Layer 4 of a small transformer language model trained on English Wikipedia (13 layers, counted from 0, width 128).
A neuron adds its activation times its output weights to the MLP's output. To switch it off is to set its activation to zero at one token and run the rest of the model.

Output weights of the MLP neurons that the questions are about. A number n stands for (n - 500) times 0.0006.
n49: 466 661 593 415 610 586 402 434 478 561 444 449 508 618 568 547 388 323 562 449 454 413 560 584 372 671 429 640 422 583 495 556 551 586 453 349 594 659 402 481 475 516 368 406 514 639 462 421 500 462 384 701 519 557 545 416 409 425 453 478 451 447 638 569 674 599 519 624 628 447 435 537 497 627 528 596 392 421 649 678 577 434 494 554 373 571 514 547 586 701 401 406 293 568 579 515 418 513 340 461 588 547 575 439 566 454 558 590 565 454 401 475 459 503 521 549 601 405 508 601 685 595 372 574 584 385 618 510
n108: 532 334 592 282 433 541 267 587 557 660 686 500 643 485 462 413 569 467 494 357 537 506 535 669 617 400 446 589 568 478 530 532 402 364 409 553 669 506 540 481 423 573 564 602 454 532 443 335 401 620 584 231 604 599 688 431 475 580 442 452 356 619 276 636 494 532 550 487 479 416 500 503 534 599 231 503 544 539 515 388 417 727 516 471 525 402 538 628 540 212 474 576 469 367 609 497 554 573 595 437 430 500 519 540 482 450 411 403 415 395 600 554 611 494 734 361 325 455 349 370 404 452 414 664 559 515 263 548
n130: 519 353 705 443 399 630 386 479 385 644 495 98 605 514 410 321 315 406 151 495 575 821 519 386 808 441 185 462 491 606 400 319 421 636 632 463 462 523 762 165 495 448 344 514 554 548 253 651 365 538 749 561 605 198 495 296 505 553 442 500 545 500 612 657 552 405 519 653 392 378 293 730 449 667 627 622 299 451 700 896 157 472 394 559 486 879 462 802 304 470 707 525 458 576 487 390 505 649 644 720 400 413 444 639 633 192 476 545 302 384 394 490 510 547 549 972 712 388 415 267 511 340 447 463 556 505 529 396
n148: 560 516 625 564 414 402 429 448 369 508 417 586 484 510 513 654 452 527 511 508 461 500 423 413 539 511 519 428 471 706 607 448 479 543 485 628 417 388 331 585 532 503 577 578 577 330 532 457 284 468 319 434 550 525 564 408 561 589 457 460 699 586 454 515 560 619 384 415 465 402 413 541 546 392 563 515 475 484 599 596 554 287 687 497 586 415 495 528 484 389 538 544 536 548 525 672 421 444 489 562 572 613 500 528 436 563 577 525 631 513 427 524 524 363 483 510 567 576 482 609 643 735 581 617 552 273 410 528
n177: 484 538 608 562 503 527 543 581 658 383 544 485 469 370 380 560 430 451 436 518 439 454 389 470 408 465 580 472 455 466 373 468 434 429 388 500 242 539 461 431 340 497 721 606 720 685 475 478 497 525 375 411 525 497 447 531 516 393 771 568 428 569 570 466 573 327 494 503 426 592 457 407 396 392 636 523 483 395 424 459 482 491 590 596 634 618 343 473 763 368 586 461 500 352 486 469 408 500 397 584 318 716 542 341 542 638 287 638 576 675 376 747 383 392 535 543 569 522 521 429 417 513 663 580 722 500 552 412
n191: 419 451 487 494 542 348 557 594 401 565 377 550 532 603 621 316 464 441 601 397 560 286 646 556 456 624 210 618 506 564 336 621 500 640 664 453 564 616 433 379 503 634 331 420 424 396 427 480 544 481 374 399 449 431 479 506 446 642 674 519 463 584 461 437 443 449 649 513 645 399 349 549 423 325 598 593 571 510 579 585 395 300 487 375 553 543 338 469 503 557 263 510 381 440 533 656 329 567 388 602 392 429 677 447 583 528 484 551 315 354 446 526 700 443 524 646 620 442 491 452 443 571 481 677 528 488 802 594
n229: 488 544 347 435 634 324 590 522 557 553 722 611 591 500 670 589 452 497 528 369 425 657 579 361 518 480 423 531 409 534 416 398 464 495 457 350 686 414 445 672 558 378 549 511 523 546 602 462 536 650 559 492 670 623 451 542 355 434 486 720 491 517 497 238 511 537 483 548 515 375 413 516 541 591 613 623 396 465 446 524 401 508 469 453 517 474 469 481 475 346 623 450 369 406 513 390 511 568 674 489 398 506 339 356 434 486 497 566 560 506 581 336 438 590 524 561 418 358 556 696 449 465 328 497 676 406 633 476
n250: 309 696 477 641 526 585 574 323 509 343 635 621 601 619 414 380 361 422 426 560 526 494 555 443 546 574 503 541 545 477 324 426 649 495 494 503 500 358 417 629 646 367 533 433 604 567 391 382 503 451 528 446 486 538 445 365 459 567 535 456 491 605 547 449 437 650 500 665 503 370 586 578 519 713 485 443 446 376 615 398 337 439 576 545 443 515 393 364 500 599 458 542 356 514 255 631 514 582 567 457 313 526 500 517 583 400 552 326 452 658 662 389 416 707 373 508 531 427 400 526 432 567 485 575 466 470 535 511
n333: 578 487 449 570 824 344 449 611 308 547 623 463 586 454 471 642 404 679 358 628 569 311 557 472 476 363 373 797 404 510 515 546 556 506 527 534 692 519 491 516 684 589 500 388 398 565 414 441 724 484 503 494 430 714 482 560 532 594 780 542 483 594 282 500 472 468 440 551 517 568 563 454 442 551 445 416 589 422 527 567 500 577 445 405 622 513 290 524 441 523 530 656 669 570 539 565 490 555 346 602 455 626 516 215 660 674 675 406 389 497 369 616 373 522 473 524 525 490 497 475 564 416 394 509 428 340 475 434
n352: 428 412 367 588 527 426 421 500 346 451 303 627 388 494 465 371 486 580 386 520 578 351 697 255 597 415 471 322 402 363 494 554 592 478 458 474 464 349 628 503 395 432 420 491 393 350 571 524 442 471 529 538 358 419 463 670 462 473 405 574 435 482 415 497 497 432 556 423 570 479 538 637 506 494 289 589 583 397 430 666 557 474 515 390 662 546 559 460 480 614 393 552 436 412 574 693 324 478 598 481 485 175 532 391 423 597 588 541 649 483 650 524 491 512 503 467 489 458 512 314 526 656 372 449 451 469 727 587
n355: 325 670 476 751 607 465 509 733 527 632 575 491 488 376 585 521 620 530 605 509 622 617 524 432 547 446 686 476 520 539 494 397 377 418 565 648 435 596 406 370 398 677 437 509 411 437 353 476 621 470 453 626 571 383 441 494 384 473 452 366 356 494 561 542 690 476 547 456 260 503 477 526 255 500 412 455 561 591 537 638 655 571 563 375 506 360 550 401 624 552 473 651 488 468 461 426 453 400 515 347 468 596 275 604 534 450 447 462 460 474 281 587 541 526 508 566 411 395 623 524 487 599 649 483 442 444 527 651
n360: 427 512 354 503 629 438 411 500 554 480 690 453 446 315 476 482 384 383 553 427 447 435 274 516 755 427 521 509 450 425 380 488 491 435 611 471 650 453 325 642 418 372 566 356 478 382 426 488 611 330 606 541 560 579 503 589 593 470 428 470 513 430 659 375 346 393 423 530 332 463 429 607 535 455 524 610 511 417 409 557 474 393 353 420 377 445 503 380 445 553 651 528 330 598 528 360 755 369 404 674 455 524 354 648 428 361 536 538 577 576 472 467 560 542 500 486 549 588 547 452 597 564 280 537 477 412 583 308
n387: 583 274 679 527 650 665 650 456 473 532 426 471 590 673 608 624 392 409 548 513 300 580 446 645 626 417 468 443 452 568 619 422 566 497 565 455 478 545 576 447 709 443 463 481 480 376 354 467 656 416 527 500 413 602 544 548 378 486 508 636 346 514 636 577 527 427 559 489 497 572 524 537 437 608 506 577 421 458 459 565 513 641 699 556 354 469 389 445 405 602 458 601 614 527 518 507 686 535 497 531 484 339 378 555 534 508 454 511 515 561 477 410 495 621 604 611 500 528 521 446 600 527 642 588 500 487 546 672
n451: 729 497 710 621 531 398 503 480 534 414 537 500 491 468 551 500 532 650 590 566 333 623 561 483 577 537 540 424 458 375 445 453 503 671 361 524 378 467 199 696 435 412 268 531 535 398 536 556 536 633 533 407 618 457 305 591 518 509 549 341 375 537 506 443 527 606 524 518 401 301 356 462 415 457 646 394 486 678 497 442 730 524 607 534 434 428 567 526 539 538 384 551 420 333 580 494 615 391 610 466 637 534 619 592 518 340 542 326 398 390 535 614 643 597 449 489 456 382 434 430 346 414 626 456 617 633 479 422
n452: 486 346 444 421 605 411 573 534 376 527 434 597 418 605 475 583 508 592 352 550 461 595 407 694 449 379 627 438 461 460 468 610 620 481 462 575 534 588 530 610 374 472 514 361 552 506 374 405 489 517 508 592 556 391 511 458 497 446 534 503 408 531 552 398 690 438 536 427 552 396 531 511 348 535 555 532 439 367 471 565 530 399 443 407 445 363 463 395 497 553 538 485 566 525 650 630 559 464 661 325 500 474 307 415 478 570 292 464 948 536 574 480 441 503 619 660 375 365 595 511 538 494 622 549 450 660 522 391
n463: 402 389 385 475 528 604 494 639 559 467 302 445 739 470 620 280 362 538 518 448 631 368 429 432 408 554 611 606 660 615 494 319 626 580 595 363 435 397 542 606 447 503 354 441 267 579 392 386 651 519 689 564 698 477 541 558 404 541 444 484 467 406 288 588 580 553 451 584 611 753 580 629 518 477 414 515 529 592 509 364 554 740 481 503 415 478 571 405 573 429 538 272 400 636 549 497 364 509 656 576 540 437 582 434 506 592 500 457 451 373 621 691 522 546 451 410 524 579 638 457 580 619 513 438 405 529 614 365

Each question names a token from some text and the token that comes next. It shows the activations a of the neurons there, in the order above. A number n stands for (n - 500) times 0.0065.

Then comes g, the gradient of the next token's log-probability with respect to the MLP's output, scaled to length 1. A neuron's effect is roughly proportional to its activation times (output weights . g). A number n stands for (n - 500) times 0.00077.

"ast", then " s"
a: 591 557 527 502 480 471 381 514 24 501 498 427 504 527 503 424
g: 431 520 343 363 418 377 544 480 615 496 606 588 249 557 271 478 460 535 416 351 647 564 571 556 382 632 517 369 470 630 538 186 471 630 481 617 619 343 438 518 510 444 324 574 451 620 459 409 347 650 455 297 550 472 491 335 305 630 437 511 514 438 625 607 404 523 572 435 578 359 486 595 365 630 521 436 618 663 591 695 398 451 438 593 570 461 437 426 805 576 463 615 252 597 513 614 616 524 767 479 714 653 567 444 481 505 477 507 388 447 745 546 386 551 348 439 532 539 367 420 371 568 201 325 543 500 535 424
Switching off which neuron hurts the next token most? n333

"ra", then "j"
a: 500 494 498 533 535 502 496 487 514 456 498 520 479 513 502 503
g: 536 730 448 541 529 656 445 732 398 399 390 371 451 747 442 449 345 460 504 475 582 637 724 388 685 632 530 602 434 493 321 567 669 331 400 474 503 514 484 560 629 390 465 571 466 499 695 481 486 551 376 536 707 298 445 324 485 405 385 361 460 471 263 194 353 533 639 661 577 563 506 452 497 504 566 520 401 372 363 633 481 272 513 438 523 510 418 495 486 408 569 381 574 527 492 569 397 427 225 609 699 528 681 593 460 342 438 541 594 581 542 550 405 407 370 512 386 451 521 260 446 605 445 396 423 605 237 349
Switching off which neuron hurts the next token most? n387

" e", then "v"
a: 485 496 488 486 509 536 555 489 502 501 503 493 481 490 490 515
g: 499 657 384 483 310 457 573 565 480 581 359 384 413 429 412 517 556 350 513 522 352 422 609 624 553 674 271 501 564 638 384 319 630 492 520 462 460 574 472 712 465 624 636 658 511 510 640 376 393 440 423 452 543 344 520 464 670 288 518 482 658 442 312 553 756 314 411 415 509 599 805 543 487 246 524 489 482 596 498 490 497 461 276 510 336 495 572 554 517 444 457 367 442 417 407 676 493 456 522 381 700 728 562 554 568 625 452 250 516 655 667 755 409 644 646 513 401 587 441 532 457 573 505 652 430 751 534 489
Which neuron, switched off, raises the next token's probability most? n229

" s", then "er"
a: 312 493 503 493 502 435 502 470 500 507 391 502 497 487 499 509
g: 551 464 317 505 367 282 605 507 643 500 585 470 484 300 667 531 537 474 565 459 432 662 438 494 472 560 546 402 549 515 383 570 368 526 608 570 484 503 489 526 540 524 502 563 617 479 546 547 277 603 691 549 518 493 411 451 780 524 525 519 379 525 404 662 748 606 629 228 334 414 559 452 411 491 491 394 560 391 637 406 492 585 547 329 492 473 463 448 456 310 487 424 516 416 670 475 296 559 292 479 613 469 352 550 746 496 531 723 366 497 491 432 702 462 280 314 745 406 647 469 654 259 320 742 638 402 602 385
Switching off which neuron hurts the next token most? n49

"ure", then "d"
a: 502 538 514 499 508 496 463 228 495 472 485 481 494 501 500 518
g: 504 608 371 633 473 640 437 531 625 310 380 443 449 481 368 617 276 477 350 657 357 498 432 537 441 453 427 526 418 551 447 614 522 403 561 439 489 458 532 441 455 611 448 378 537 556 421 623 393 527 557 730 470 528 615 435 330 512 682 310 405 639 397 492 485 602 490 391 606 557 559 436 458 473 482 494 510 389 402 322 443 610 573 509 407 401 621 554 454 749 474 495 546 325 568 149 358 641 542 354 850 474 506 512 428 437 486 624 525 290 504 580 622 242 635 248 657 769 616 583 250 527 392 585 369 439 409 577
Switching off which neuron hurts the next token most? n250

"it", then " c"
a: 506 754 489 506 494 547 503 493 505 542 504 510 528 515 510 498
g: 458 479 451 607 500 544 625 394 532 831 396 614 388 513 571 564 375 511 590 428 681 440 306 442 528 457 351 543 303 768 693 423 678 653 274 365 443 483 456 573 583 588 365 413 488 503 406 494 489 540 340 387 313 568 495 548 412 493 456 519 722 506 606 574 535 521 284 526 335 543 482 471 638 544 378 647 600 543 565 629 576 398 484 362 497 359 354 326 597 588 491 592 508 299 501 730 396 630 655 436 355 525 387 692 450 354 416 356 504 628 670 573 587 564 290 507 701 528 366 468 301 535 413 377 653 407 374 557
Which neuron, switched off, raises the next token's probability most? n108

"ol", then "our"
a: 500 505 524 473 498 345 504 486 503 512 485 500 503 505 520 499
g: 350 519 367 521 387 413 547 553 581 520 439 630 464 228 457 452 788 322 332 731 591 375 404 624 525 497 507 570 510 339 428 484 545 371 346 339 430 606 695 471 464 465 586 680 570 422 418 656 745 423 501 433 648 506 477 574 237 521 381 362 444 585 387 460 510 421 547 510 430 515 531 515 653 498 636 606 397 458 451 368 582 490 540 557 533 682 224 508 401 545 308 598 473 491 531 395 641 609 379 334 649 429 638 426 266 659 440 286 461 580 535 655 590 564 497 411 595 541 661 625 472 534 470 294 645 335 487 278
Switching off which neuron hurts the next token most? n191

"ain", then "s"
a: 478 492 568 498 346 494 512 502 493 484 504 482 499 500 511 492
g: 559 450 518 227 584 466 567 447 447 613 470 679 442 507 547 463 564 449 421 528 439 468 521 420 692 414 465 554 556 593 518 297 495 573 527 452 680 681 503 532 496 411 319 506 265 427 381 605 335 463 558 409 147 538 386 580 475 308 420 514 475 534 587 659 419 595 451 545 197 487 488 441 498 581 479 402 574 345 619 451 675 723 660 533 349 354 653 564 549 600 491 341 490 714 679 508 377 584 619 321 537 292 296 409 333 605 670 331 613 371 580 448 393 432 514 602 445 500 532 419 636 413 539 615 588 644 252 449
Switching off which neuron hurts the next token most? n177

"ue", then " and"
a: 494 445 512 460 553 485 461 452 475 496 489 522 507 501 485 488
g: 702 689 704 683 479 465 605 772 462 512 380 189 587 550 402 445 640 569 375 856 573 698 446 430 495 425 404 544 478 547 531 377 560 530 463 372 666 444 487 514 548 648 303 468 443 423 611 388 597 321 544 606 400 472 536 525 570 526 555 439 612 518 651 366 552 420 274 626 426 587 568 376 454 572 275 538 621 440 465 476 550 426 247 489 357 494 506 718 363 557 552 391 439 684 704 369 545 538 382 416 435 452 408 657 539 425 451 357 639 352 518 672 685 591 601 417 487 490 456 623 586 579 430 393 336 459 563 582
Which neuron, switched off, raises the next token's probability most? n177

"x", then " of"
a: 503 502 476 478 507 495 471 503 487 512 501 563 525 499 271 465
g: 453 611 547 567 472 636 472 550 686 385 289 456 446 643 300 486 590 483 352 415 358 530 597 357 366 388 411 610 475 357 566 460 309 405 431 347 438 506 436 530 594 614 367 507 393 465 547 628 396 512 424 456 563 404 493 644 219 423 669 510 551 562 459 581 539 579 387 303 511 605 418 619 525 325 523 389 342 614 547 526 527 485 534 527 363 661 567 356 216 726 545 319 640 417 384 429 734 455 317 646 684 267 272 468 544 352 509 459 531 498 589 732 496 286 605 404 580 452 480 326 420 336 503 416 606 398 624 500
Switching off which neuron hurts the next token most? n452

" V", then "ill"
a: 480 500 543 480 499 451 505 499 491 500 499 490 494 501 505 543
g: 632 323 589 615 523 512 486 565 386 710 628 447 621 658 569 658 626 430 661 376 481 620 435 482 510 433 517 583 341 213 551 515 368 542 402 395 491 555 573 676 415 439 411 616 409 441 239 511 539 601 470 724 399 428 808 478 417 407 273 592 248 545 478 448 387 562 363 464 550 299 474 228 376 527 567 638 459 432 348 351 446 443 407 484 562 501 439 689 266 610 527 474 463 525 514 484 617 480 607 394 537 560 598 631 386 432 229 422 316 548 498 289 584 384 468 724 466 484 526 635 368 596 408 447 475 484 531 523
Which neuron, switched off, raises the next token's probability most? n463

"ur", then "b"
a: 457 475 508 493 496 525 492 500 473 514 507 515 510 517 489 652
g: 552 600 628 492 607 525 393 601 365 413 549 476 514 591 530 512 278 660 490 602 527 545 545 475 466 793 554 557 493 418 551 376 548 327 527 335 309 489 377 589 573 582 564 559 509 525 635 531 660 319 378 456 635 318 453 365 532 521 714 639 593 368 390 470 515 280 526 563 492 690 460 562 593 464 317 417 271 620 501 537 693 681 319 535 394 465 388 263 472 439 512 402 335 520 718 534 518 451 524 217 307 349 331 702 566 643 313 400 534 464 341 543 448 452 403 449 397 273 461 576 408 447 463 342 491 675 586 491
Switching off which neuron hurts the next token most? n463

" al", then "w"
a: 502 516 503 492 520 414 383 500 499 506 454 467 503 519 503 501
g: 711 528 500 548 427 607 306 351 472 465 555 552 330 316 693 575 471 435 515 737 609 268 298 432 551 325 423 490 486 538 454 409 479 578 182 642 472 262 560 523 248 751 687 601 811 590 552 464 614 534 561 649 457 603 551 503 454 503 241 540 553 481 387 445 453 519 451 523 464 554 575 691 413 571 465 550 518 357 509 433 432 601 375 635 527 565 318 282 377 543 401 444 523 402 408 644 339 426 463 592 612 482 455 499 420 599 564 563 547 483 517 594 354 542 387 444 434 590 561 612 694 682 290 550 580 480 342 429
Switching off which neuron hurts the next token most? n191

" ", then "es"
a: 461 536 470 503 532 528 495 471 500 500 413 446 502 449 530 504
g: 455 597 680 386 516 267 599 627 525 520 357 553 563 526 497 489 644 348 308 399 350 411 607 511 594 532 257 412 672 495 485 732 451 397 456 475 416 492 585 631 638 483 311 495 672 591 399 362 458 547 387 455 418 316 507 360 511 534 286 436 487 223 590 348 661 594 517 448 506 275 581 506 344 430 572 589 506 626 547 376 735 522 777 458 472 547 548 522 560 532 409 410 423 532 559 644 517 438 507 515 265 614 605 605 666 687 537 530 201 490 305 562 505 622 582 617 529 348 702 617 570 542 369 467 405 474 596 585
Which neuron, switched off, raises the next token's probability most? n355

"o", then "od"
a: 494 508 503 499 464 520 507 609 491 489 473 499 484 497 499 501
g: 451 485 402 630 580 463 519 522 680 624 581 513 530 405 566 363 557 393 495 580 325 676 402 429 444 390 451 563 629 561 409 535 525 219 547 418 404 447 372 482 255 691 567 421 493 465 388 673 541 463 307 459 484 262 420 610 585 471 453 617 662 537 546 524 672 335 575 471 581 710 498 688 437 505 550 523 418 491 515 619 630 358 543 327 298 552 696 616 353 461 516 436 733 493 573 496 589 552 466 462 376 344 534 462 410 671 544 326 604 604 442 530 698 155 322 558 494 269 325 575 532 523 704 378 549 365 374 627
Which neuron, switched off, raises the next token's probability most? n250

"on", then " "
a: 525 512 503 496 483 518 503 502 468 513 504 361 487 475 489 493
g: 284 353 561 704 399 424 470 345 581 504 549 652 687 476 469 471 623 417 194 679 453 654 456 398 591 646 703 661 605 429 226 561 538 382 648 539 449 585 481 476 494 656 575 604 449 773 412 497 696 581 526 392 480 426 451 588 562 505 553 345 550 642 466 608 403 500 563 435 545 428 622 344 612 440 470 618 396 653 687 598 612 406 600 373 566 775 527 492 526 509 307 623 593 389 566 576 395 618 640 636 333 408 640 442 479 414 630 628 434 459 375 688 425 641 519 463 563 457 352 584 602 541 617 319 426 502 683 447
Switching off which neuron hurts the next token most? n360

" w", then "e"
a: 500 509 539 468 499 528 586 498 509 499 498 493 499 487 502 511
g: 292 475 612 475 461 331 654 378 414 542 507 584 513 513 603 436 624 740 406 474 468 509 560 533 578 558 630 556 431 425 402 370 467 545 437 377 346 555 435 512 553 553 579 614 287 349 667 370 430 357 523 549 536 675 400 461 469 406 531 683 335 515 590 506 636 488 423 511 573 334 515 352 594 504 573 609 513 469 313 654 601 420 525 575 607 524 422 727 691 711 531 554 556 406 505 451 246 542 404 528 579 546 736 430 421 323 676 576 411 377 640 460 685 719 545 374 355 234 371 780 375 333 299 431 353 473 564 601
Switching off which neuron hurts the next token most? n229

"ag", then "ar"
a: 456 547 509 494 500 506 546 519 500 542 498 502 524 490 502 498
g: 709 505 552 353 422 598 582 596 597 369 430 606 409 623 344 504 473 604 498 451 472 654 648 468 651 371 597 462 608 654 490 358 348 551 530 463 705 292 520 410 307 712 337 375 622 454 509 626 510 573 450 615 452 447 480 588 294 471 555 608 549 616 680 286 516 492 552 688 565 507 421 662 441 492 625 463 428 545 413 362 400 438 732 734 390 430 325 563 497 480 556 329 374 667 679 624 470 261 335 635 568 431 362 695 535 251 552 595 425 405 682 483 446 487 701 500 563 513 440 417 450 450 348 711 490 519 587 564
Switching off which neuron hurts the next token most? n229

" s", then "a"
a: 400 501 505 480 505 487 479 482 494 501 362 523 492 499 499 493
g: 612 370 454 526 507 411 447 501 442 495 254 295 436 331 513 610 440 307 662 460 639 518 566 567 453 468 479 234 399 509 388 573 612 636 498 431 687 583 423 471 462 524 468 641 549 553 553 357 550 468 468 340 449 279 412 399 749 562 416 653 707 641 431 630 450 623 368 424 435 540 751 617 632 525 425 328 415 425 503 505 496 316 468 506 414 390 474 594 614 495 567 522 580 577 437 533 266 439 402 377 521 437 643 522 620 471 545 510 476 765 512 544 188 730 648 384 623 414 258 739 602 624 429 548 648 444 523 412
Switching off which neuron hurts the next token most? n355

"age", then " E"
a: 493 308 501 485 513 466 483 459 454 501 496 503 500 494 499 495
g: 533 606 435 397 574 402 430 473 571 711 608 513 448 380 528 654 538 309 419 510 702 436 788 525 443 342 425 302 562 487 614 489 456 613 328 488 555 664 644 623 667 578 636 464 416 490 642 426 495 428 590 453 532 495 531 588 476 358 372 417 503 333 628 653 527 513 608 498 649 538 465 607 596 505 635 562 684 487 552 772 492 314 500 338 553 540 621 446 387 408 400 211 660 454 455 442 408 402 164 620 631 462 538 454 492 577 581 485 591 486 560 585 438 317 342 636 517 351 410 688 721 692 438 506 281 477 460 677
Switching off which neuron hurts the next token most? n108

"g", then "o"
a: 449 519 552 523 502 494 502 489 489 509 502 518 495 492 502 521
g: 473 521 549 578 432 461 306 306 473 583 432 562 743 393 407 512 390 438 386 628 584 736 461 634 381 497 448 543 503 295 488 386 642 283 372 567 266 391 462 543 386 571 474 567 527 580 503 709 527 704 330 577 705 555 371 469 396 594 543 501 212 448 427 452 559 635 510 730 438 644 572 634 642 643 609 681 420 642 443 518 580 434 453 371 392 458 514 802 531 362 418 383 414 333 455 542 185 489 590 610 497 684 581 505 592 454 482 413 471 513 410 582 403 430 560 535 520 446 476 420 486 568 232 709 611 510 520 441
Switching off which neuron hurts the next token most? n130